Layer 7 of a small transformer language model trained on English Wikipedia (12 layers, counted from 0, width 96).
A neuron's activation on a vector x is GELU(weights . x), where the dot is the dot product.
The model reads these tokens: "b" "ed" "a" " C" "F" " |" " 4" "2" " |" " 20" " |" " 8" " |" " 1" "4" " |" " 7" "7" " |"

The vector x that enters this layer's MLP at each token. A number n stands for n times 0.011.
0 "b": 14 -4 -104 29 -55 -67 105 19 -115 -136 24 31 67 -78 41 -84 93 -148 -231 170 108 11 112 -295 42 -25 115 -31 -282 69 165 -67 21 17 2 64 326 -52 -136 -97 -63 20 -104 56 -64 -95 163 25 18 47 -38 28 -92 107 115 -60 43 -51 193 34 -76 -23 -117 73 -41 108 29 8 -80 196 -36 -11 -470 -44 23 57 -72 131 73 224 96 -14 -25 -33 6 -124 -169 37 181 42 -60 14 -31 -28 200 50
1 "ed": 44 -7 -113 25 19 -29 -43 48 -84 -136 82 20 46 -139 -26 -126 35 18 -178 95 118 -85 69 -198 20 59 88 6 -364 -67 86 -150 76 -8 -18 -8 417 55 -154 -89 -49 -23 -98 69 52 1 199 89 -22 -17 -26 78 -38 37 3 -117 152 -98 62 47 -64 -10 -167 15 36 174 -1 -24 -107 207 -71 99 -367 -47 -2 207 -117 64 -135 208 38 11 -2 32 38 -106 25 93 120 23 -15 23 -62 -45 246 40
2 "a": -18 21 -21 137 -160 34 49 -1 -30 -157 104 85 182 -130 -83 -79 -13 20 -163 61 153 -75 51 -113 -9 24 176 -103 -263 11 126 -44 146 69 99 -20 325 104 38 -13 -14 13 -242 18 79 -59 52 -81 -139 -62 180 -35 -16 -177 -39 -179 80 -56 135 35 -25 16 58 -91 24 159 11 -94 -42 -28 138 248 -423 -65 70 82 -35 28 42 155 -4 8 -132 -84 -2 -138 -47 -26 129 42 -17 249 14 -66 26 -93
3 " C": 72 45 -138 -19 3 -37 47 -17 57 -296 5 -107 10 45 50 -92 21 -43 -97 168 27 58 -19 -196 55 -81 156 -33 -426 -21 323 6 -25 33 -17 105 164 -129 -10 97 -49 129 -33 34 31 -120 127 119 -74 155 -129 44 -80 -23 21 -83 49 -39 126 81 -61 57 95 -97 -29 50 -65 -35 -36 139 23 -57 -371 -34 -9 107 -113 150 155 88 244 82 -43 -73 -26 -166 -61 85 55 46 -201 -35 -82 50 174 -82
4 "F": -12 57 51 41 164 -86 44 75 -144 -55 39 -78 123 71 25 -119 -67 125 163 92 46 -10 30 -149 83 2 177 -2 -353 -40 275 -18 31 29 -2 71 86 61 -21 -19 -112 66 75 -72 -48 -124 137 -11 90 123 -89 49 -158 -130 -21 -263 120 -3 80 197 -24 -8 -102 102 86 -17 52 -62 -72 -122 2 -30 -222 -195 3 99 -26 233 -44 -20 23 -73 -138 -148 116 -8 131 84 49 246 -319 -11 -178 60 -181 -35
5 " |": -64 97 -27 138 -2 82 99 -107 -89 30 78 -72 110 91 -160 -50 -144 16 -45 122 174 -92 41 -32 19 18 119 -149 -409 -32 -10 31 34 72 42 103 395 64 0 -20 18 53 -95 -102 -72 -151 144 55 -50 -71 -17 -40 -102 -134 -22 -132 137 33 57 39 -139 1 -76 6 65 73 7 -35 -49 124 77 123 -298 -62 44 128 -131 85 -67 114 64 14 11 -146 -151 -187 46 42 99 139 14 -4 -80 196 8 -62
6 " 4": -156 81 -61 32 242 -38 113 -55 44 -44 10 23 -16 102 -70 -158 -238 69 -63 37 19 81 -154 -82 62 -82 219 -68 -257 -88 -1 -42 62 -65 89 63 304 14 -75 111 95 -25 175 69 0 87 47 122 -12 13 37 37 -170 -175 11 -50 39 31 177 266 -219 75 -51 -197 -50 -63 -139 8 -22 114 23 42 -181 -129 101 -22 -56 -24 20 78 178 97 -125 -172 -116 -121 197 106 103 66 -212 66 -50 108 -26 -157
7 "2": -135 -56 107 -19 279 16 85 11 -91 -28 -24 -63 -69 117 -118 -305 -245 73 -107 -104 -12 79 35 57 31 68 181 61 -169 -51 25 -11 68 -42 46 49 180 60 -4 137 -7 76 303 70 -64 113 -12 19 40 -62 28 191 -200 -190 96 -97 129 -100 207 262 -62 93 -79 -130 93 -13 -65 -64 24 46 11 107 -121 -75 136 37 -63 -118 -43 -38 -85 62 -158 -174 -144 -59 249 38 0 29 -214 27 -95 142 -158 -115
8 " |": -124 67 62 124 120 99 99 -27 -36 -28 28 15 -10 65 -179 -59 -153 -59 -213 -64 150 20 25 10 -13 105 88 -206 -339 3 -18 11 3 41 65 150 398 72 23 46 66 83 -33 -47 -38 -48 87 25 35 -67 60 87 -169 -156 5 -172 140 -40 52 94 -137 -25 -34 -97 102 48 -104 70 23 77 64 119 -180 -3 105 25 -186 -50 -62 100 35 -14 9 -140 -270 -85 182 78 104 85 -12 -14 -53 212 -140 -113
9 " 20": -37 -18 14 98 236 -108 75 15 -14 -99 13 0 -91 5 -288 -110 -183 -53 -188 -193 11 96 -134 -9 31 -86 209 93 -83 -105 20 -61 36 -4 -27 190 256 4 -103 173 138 23 154 151 -61 33 120 123 -83 -29 31 198 -196 -218 24 -99 23 -113 231 251 -118 176 -10 -98 19 -10 -102 15 -44 10 77 44 -46 27 52 56 -107 8 -144 89 35 54 3 -125 -190 -69 183 48 0 60 -216 -21 106 59 -47 -169
10 " |": -113 102 61 99 148 70 84 8 21 -20 8 28 -64 24 -226 -33 -83 -98 -251 -102 114 68 -12 16 -38 99 79 -217 -283 -8 1 -29 19 10 23 179 413 77 63 37 52 91 3 -28 -4 -30 97 38 31 -45 60 78 -167 -156 45 -174 80 -74 61 124 -98 -5 5 -98 136 48 -119 63 58 49 83 39 -105 -19 138 -16 -189 -75 -83 123 41 -46 76 -131 -299 -64 207 38 102 64 -6 -46 -62 187 -196 -101
11 " 8": -131 -22 28 -5 239 -93 106 -4 68 -131 43 74 -62 79 -199 -65 -186 104 -266 -135 -29 146 -173 -66 11 -56 164 -57 -224 -115 14 -47 126 -110 32 81 283 35 -54 178 43 0 218 104 99 75 28 93 -36 17 21 55 -142 -223 33 -117 67 -99 223 244 -137 42 70 -152 -38 -71 -145 21 24 141 90 12 -49 -20 123 -18 -93 -75 1 1 158 31 -97 -109 -175 -81 224 120 93 20 -189 60 63 56 -103 -74
12 " |": -134 40 73 84 222 46 67 37 -24 -73 6 74 -97 37 -212 -37 -114 -25 -302 -139 70 77 11 50 -22 139 64 -217 -254 1 -14 -2 15 23 38 163 344 66 55 23 74 41 39 -60 -6 -60 91 22 71 -24 31 132 -195 -160 37 -211 135 -92 92 106 -58 -26 -6 -143 87 46 -122 94 75 34 64 106 -61 18 168 -7 -196 -88 -16 62 -1 -2 42 -108 -306 -35 222 57 90 61 -3 -40 -36 196 -230 -107
13 " 1": -101 21 -37 85 184 -98 68 88 59 -90 81 160 -55 -19 -215 -45 -248 133 -245 -133 5 128 -117 -63 23 15 50 -51 -172 -170 87 21 126 -97 -19 58 273 -50 -3 87 -26 9 169 73 60 147 37 140 40 41 -54 24 -255 -141 34 -238 54 -100 172 217 -116 73 105 -130 -74 -12 -163 55 82 80 17 51 -83 -36 128 51 -221 18 70 112 99 35 57 -166 -109 -169 274 172 53 25 -219 -4 -20 33 -25 -10
14 "4": -126 -37 54 -56 314 -27 10 55 10 -141 -107 65 -129 45 -141 -157 -172 226 -223 -149 -50 220 -13 38 12 58 167 5 -134 -50 -36 -53 128 -72 -25 55 184 100 -12 131 -40 3 304 115 45 -4 6 59 -36 -50 109 196 -224 -253 70 -164 133 -115 279 179 0 -6 -4 -176 59 -92 -57 29 13 131 12 110 -50 -94 95 -3 -88 -157 39 -48 -8 75 -44 -158 -141 -84 177 27 57 38 -144 73 -19 74 -211 -26
15 " |": -127 62 70 152 179 46 73 36 -29 -107 -8 74 -117 0 -202 -38 -126 -34 -293 -127 78 61 50 81 -47 102 54 -217 -263 1 -24 -5 18 7 43 179 352 92 18 40 65 79 11 -43 5 -107 71 7 84 -14 92 117 -192 -158 26 -226 170 -83 99 83 -58 -76 3 -111 114 -5 -137 81 65 46 78 106 -63 42 128 -15 -208 -96 -47 85 -29 -21 77 -113 -248 -28 227 56 97 96 3 -26 -6 182 -224 -117
16 " 7": -120 -21 31 -3 215 -102 69 5 47 -195 18 124 -79 68 -180 -62 -196 128 -266 -126 -51 190 -142 -64 -18 -17 156 -100 -208 -89 26 -18 117 -112 43 87 276 41 -60 157 44 -2 194 131 110 35 31 99 -18 44 35 66 -141 -234 20 -149 100 -76 247 220 -98 34 76 -172 -42 -89 -187 40 2 174 74 19 -27 -16 97 -34 -98 -103 29 -18 145 33 -127 -98 -135 -70 216 146 77 16 -170 57 85 53 -109 -100
17 "7": -108 -76 133 -40 309 8 -50 29 -82 -200 -69 66 -144 13 -151 -178 -156 146 -208 -123 -55 187 -3 61 -38 166 150 -55 -114 -1 3 -44 27 -65 92 86 221 81 -76 54 -61 40 259 117 92 -34 -19 58 -46 -26 113 218 -130 -275 77 -199 127 -113 231 154 20 -35 69 -161 -4 -42 -116 82 37 118 2 122 -46 -5 129 15 -114 -219 -27 -118 -88 77 -104 -70 -104 -26 136 113 11 36 -149 123 53 119 -226 -84
18 " |": -126 39 81 205 144 50 62 27 -29 -144 -3 74 -125 -20 -180 -29 -104 -19 -278 -111 101 80 66 73 -89 105 36 -230 -268 20 -26 11 -2 9 100 173 365 101 -4 27 62 44 -13 -32 -1 -86 56 22 87 14 104 97 -139 -165 16 -243 177 -83 84 64 -95 -54 24 -78 128 4 -160 89 47 16 96 96 -67 69 148 -26 -207 -116 -56 44 -39 -37 55 -82 -232 -25 177 71 78 95 17 -45 17 193 -205 -128

Each question shows the input weights of one neuron of the MLP. A number n stands for n times 0.001.

n205: -125 -42 57 67 35 -158 137 41 -1 -33 160 -7 -8 -38 -48 79 -137 47 -78 123 -19 -49 77 63 -106 101 -86 -211 100 -28 18 -58 121 4 1 -22 -85 49 -11 106 -163 -42 75 4 -79 -110 -39 -60 108 -56 129 -21 1 110 -86 -82 74 68 15 10 -5 0 -6 -53 -7 -214 -92 -196 19 42 38 -17 185 -48 -153 54 37 -109 -7 206 27 -85 43 -199 65 150 -31 -90 -46 45 51 43 -32 19 -7 -151
On which token does it fire most, and how strongly? 15 " |", at about 1.1

n90: -25 244 72 108 -152 -259 53 -38 -50 -70 203 99 12 -159 33 -97 -76 20 18 25 108 96 -57 -15 38 -150 -165 -72 4 -109 -17 -152 -40 81 -60 143 -173 -68 -19 -94 -33 -54 117 -3 -70 -38 33 88 -43 -35 37 -31 -40 42 -61 -3 81 -27 45 -96 10 -24 21 -30 -114 -30 -74 -71 40 74 -62 -45 130 218 -16 85 22 -38 151 163 -71 68 118 -69 -50 -13 199 65 -214 39 233 282 11 32 -91 -36
Its three highest activations, in order, are on tokens 13 " 1", 15 " |", 18 " |"

n172: 102 128 -75 40 -88 -34 -20 35 -216 332 296 160 135 -88 -14 268 -61 118 -141 -4 183 198 101 108 87 -66 100 59 56 57 -118 -56 -30 -117 144 -134 -67 -119 -67 -30 131 -88 -84 -111 155 44 48 -221 -150 -151 121 -13 84 -27 109 -183 72 -134 82 -116 -163 -290 -274 12 -23 -95 132 -180 -49 140 43 59 78 79 -102 -85 83 -102 -5 39 3 186 -106 -93 65 -40 10 -112 83 138 151 -84 75 -55 -70 48
Its three highest activations, in order, are on tokens 2 "a", 5 " |", 1 "ed"

n181: -27 69 59 -142 -115 -177 230 -234 -31 -35 139 -159 -60 251 52 74 170 -99 154 -60 27 165 -65 -187 6 -44 127 -99 -47 188 -51 38 -56 21 10 106 -105 -143 38 16 -6 78 -18 234 -141 -253 -224 -2 -106 -70 89 -213 -8 152 -246 132 149 11 -52 -77 58 -86 -85 68 130 5 2 1 103 72 53 51 73 -27 -67 41 111 25 193 58 -50 -141 50 -182 135 -56 42 148 -43 123 11 173 171 39 26 12
Its three highest activations, in order, are on tokens 3 " C", 0 "b", 5 " |"

n54: -61 14 -16 26 52 -25 -168 -53 -42 69 140 144 -83 187 96 79 176 44 146 22 89 -118 208 -94 98 -22 -125 6 32 -120 -39 -103 47 34 -16 -58 0 51 13 38 98 -153 -84 -130 -97 195 16 -49 -186 0 37 -148 200 192 -17 -58 73 -79 -80 -160 47 -104 -137 13 -13 114 86 -123 -61 -231 75 59 -127 1 -76 -31 85 -39 -47 69 -201 157 81 -300 114 -25 -79 -48 -137 101 193 198 84 295 -152 -58
On which two tokens does it fire most, strongest first? 2 "a", 5 " |"

n242: -18 -29 -106 -169 66 4 -12 79 -64 144 97 -96 51 12 70 -145 134 41 41 -79 -135 66 114 -76 88 -156 89 85 -2 -134 -204 -98 18 43 -123 -197 30 -10 193 118 -122 -178 88 104 -103 10 -78 -55 -3 87 -68 117 49 133 -118 162 -4 28 54 203 -15 86 -114 -23 81 -12 4 125 63 -31 -112 -192 -155 4 64 -92 115 -188 144 -174 -72 28 -45 -52 36 99 109 2 -79 -60 -3 -3 -121 81 49 11
It fires most on token 7 "2"

n191: -10 99 156 -13 -183 123 2 -100 108 31 -111 73 14 -10 54 -3 331 -53 -130 -148 -46 68 144 127 82 -59 35 -86 114 36 50 -2 5 -74 54 -29 30 -23 43 -43 101 49 -29 -11 -14 71 -151 -66 -49 -9 79 20 106 -101 41 -55 16 -42 -23 -109 -115 72 -59 -122 -98 117 -256 28 -60 -4 53 -79 46 -22 -72 -64 8 5 -19 48 -48 -10 141 129 -156 53 -113 6 -49 -134 44 72 56 -56 -27 -113
On which token does it fire most, and how strongly? 18 " |", at about 0.37

n252: -145 145 55 208 -14 46 -108 29 24 -34 -43 311 42 -85 -107 71 -14 -200 -113 -104 226 -11 31 74 -164 -33 -42 -45 10 5 -74 28 12 -160 -25 -38 -100 -130 -13 -46 143 31 48 31 -79 96 -44 54 -172 65 80 92 7 143 -6 -27 97 23 60 48 -303 -129 -279 54 -46 -94 130 -223 51 -28 -20 66 -221 -65 -17 55 83 -119 -47 59 107 -24 81 -48 103 75 -82 -105 -73 305 13 125 86 40 -50 -58
It fires most on token 2 "a"

n116: -182 67 -42 -126 27 142 36 -19 -68 372 109 94 165 41 -6 -97 43 -23 147 3 354 -131 -63 14 -25 9 -161 62 264 -139 -90 -328 -199 -51 16 -119 -21 -56 15 198 72 -85 -47 -37 172 195 -32 -53 0 -36 -110 -49 -112 51 -78 -155 47 31 -69 -26 -193 -119 -284 -99 159 96 -74 259 89 145 30 12 11 -86 -27 59 48 -127 -48 184 -195 -117 124 99 -141 13 -31 19 69 -71 37 207 70 50 -50 40
Its three highest activations, in order, are on tokens 8 " |", 10 " |", 1 "ed"

n137: -14 -50 -277 70 26 -213 93 119 -11 81 64 -149 38 78 139 97 48 65 29 -32 -108 -18 -77 -228 86 -121 -203 19 9 27 -75 39 -31 -16 -77 131 3 -94 -55 156 -58 -110 -136 -94 -52 186 12 -103 -138 211 -56 -40 95 -5 -7 69 123 62 -128 -85 17 -142 4 181 35 -136 222 225 -150 151 151 61 96 13 -131 185 -145 86 5 -64 -121 179 -165 -37 -49 -100 -153 -269 64 57 118 130 -194 -70 43 123
It fires most on token 0 "b"

n154: 112 18 -158 214 100 -318 46 -213 13 175 48 -42 123 -86 -64 -6 -71 15 13 -160 -3 -89 43 -177 75 -112 -45 68 100 37 -124 -47 20 -108 32 370 -47 122 29 -112 -131 8 -15 -3 4 -15 -38 -170 24 -163 198 76 43 14 -45 81 116 174 -30 -18 120 -80 52 71 111 17 -30 177 151 -96 149 -34 156 137 -204 74 -70 106 58 30 -212 186 -12 70 -47 -192 -102 -76 169 -32 -33 -74 76 100 -3 -33
It fires most on token 9 " 20"

n130: -95 -141 91 114 -248 -93 168 38 118 147 11 -129 163 15 35 141 52 76 -25 -50 -44 73 41 -30 110 -81 -71 46 198 55 17 -161 60 12 -103 204 -37 198 0 25 26 116 66 99 -6 149 -51 -62 -35 27 58 -25 100 -95 -77 38 119 -89 -64 -102 -16 -255 -138 -43 -67 -95 -103 -97 18 -92 -12 -68 -81 -184 15 -43 -5 32 -142 122 83 54 -2 37 11 -40 -116 -56 231 -16 266 12 128 -30 -203 128
It fires most on token 2 "a"

n60: -204 -94 64 197 -45 -67 -20 -60 74 49 17 114 -229 279 -93 120 -71 -137 -38 102 78 157 171 -132 110 -117 24 -131 84 -24 53 -7 15 -47 -6 60 -204 226 139 -193 2 33 -64 26 21 -53 -60 118 -45 88 88 67 124 36 -26 -77 -36 -88 0 72 -115 -139 -185 -2 123 120 45 -95 55 -15 -22 -21 23 169 78 19 -31 -22 34 -2 -108 -152 120 -80 -70 -49 -155 -13 -72 190 320 91 -153 54 -71 -64
On which token does it fire most, and how strongly? 18 " |", at about 1.9

n179: 14 157 -82 12 1 -118 -115 25 115 66 -73 28 -48 10 -23 81 78 -36 -54 98 58 -49 309 -109 -65 -62 -155 -75 106 -111 -60 27 -238 53 112 -5 22 169 -23 -46 -87 174 14 -78 123 -24 -110 67 149 -53 -16 70 76 70 -80 65 169 -43 96 -30 -20 -186 26 -68 -11 -111 105 -8 -10 -75 95 -101 -93 28 -29 -78 -92 -220 -41 91 -24 -97 -80 97 21 57 -143 134 13 -203 60 121 -47 -76 -69 -53
It fires most on token 18 " |"

n144: 147 -30 -116 -16 -45 -260 -7 -7 -148 -17 82 15 4 5 -55 119 19 -97 127 54 2 138 -137 -9 258 -20 -74 7 -61 131 -280 -40 -147 11 -207 105 57 -142 -129 90 -105 10 60 192 322 -57 -357 256 2 -34 -156 8 50 -9 -318 -103 -158 131 -102 46 -37 45 -74 102 -31 87 -60 6 -104 146 -30 -263 197 28 4 111 -74 -12 -122 50 -97 4 250 54 71 24 135 79 152 -75 130 24 124 42 17 -11
It fires most on token 9 " 20"

n7: -104 201 86 162 2 -38 271 -82 133 224 -171 98 85 41 -3 -35 50 -201 -174 -136 52 152 70 68 202 30 -292 -11 -36 44 -39 10 -122 68 -259 -81 -15 -174 172 -123 213 143 -54 110 -37 173 -65 -33 -189 22 -138 31 52 157 90 25 61 77 103 -166 25 -169 -6 45 65 76 -97 -252 -60 38 50 31 24 -140 -18 67 -77 -32 16 146 -163 -120 112 125 -6 53 -36 -159 -89 -232 5 275 99 37 36 -24
It fires most on token 10 " |"

n226: -56 -73 19 -39 161 -141 -3 -76 39 61 76 -163 -45 55 145 81 -142 -132 17 -94 187 -12 70 -74 -261 -182 -96 36 28 -83 35 63 52 136 -42 -31 -124 -15 48 66 -29 190 -123 -81 -2 -38 71 -195 -60 -28 -178 80 98 21 62 -124 100 47 -12 -140 72 106 -265 145 33 -32 -1 -83 -110 -1 62 -58 102 -54 148 109 -61 67 222 -57 53 -64 126 -28 92 123 -117 5 49 79 9 24 -150 187 -129 42
On which two tokens does it fire most, strongest first? 4 "F", 5 " |"

n65: 169 -13 30 35 138 -26 110 -181 -10 18 15 94 -23 192 -22 135 8 -113 79 -43 174 -106 -165 30 -131 216 -4 -31 -71 65 -83 -129 -20 -293 82 -75 72 -129 -35 -12 140 37 -108 151 14 45 -47 103 44 62 47 35 -26 6 -97 8 -51 -28 -32 -142 110 -195 23 109 -59 16 -139 -182 57 215 52 -4 44 -33 -103 -22 -19 -18 -161 66 -92 272 -25 -35 -3 22 -268 -6 45 -25 43 136 -80 -26 146 100
On which two tokens does it fire most, strongest first? 1 "ed", 0 "b"

n1: -203 87 -117 -86 -22 9 10 -142 -158 201 -39 -50 -30 -99 -8 -2 -108 94 110 156 10 -26 49 120 -149 48 -17 -73 93 86 58 -64 -17 -41 91 -87 24 165 83 -21 4 218 -11 61 38 272 0 -34 -153 -82 -25 28 328 -72 -108 -53 145 -51 -6 3 -67 -100 -131 36 70 -3 -122 -70 24 -83 43 -11 93 -14 -24 126 51 -117 157 -197 -78 9 53 56 120 -63 87 138 226 -96 -45 59 -37 -73 101 -89
Its three highest activations, in order, are on tokens 7 "2", 2 "a", 17 "7"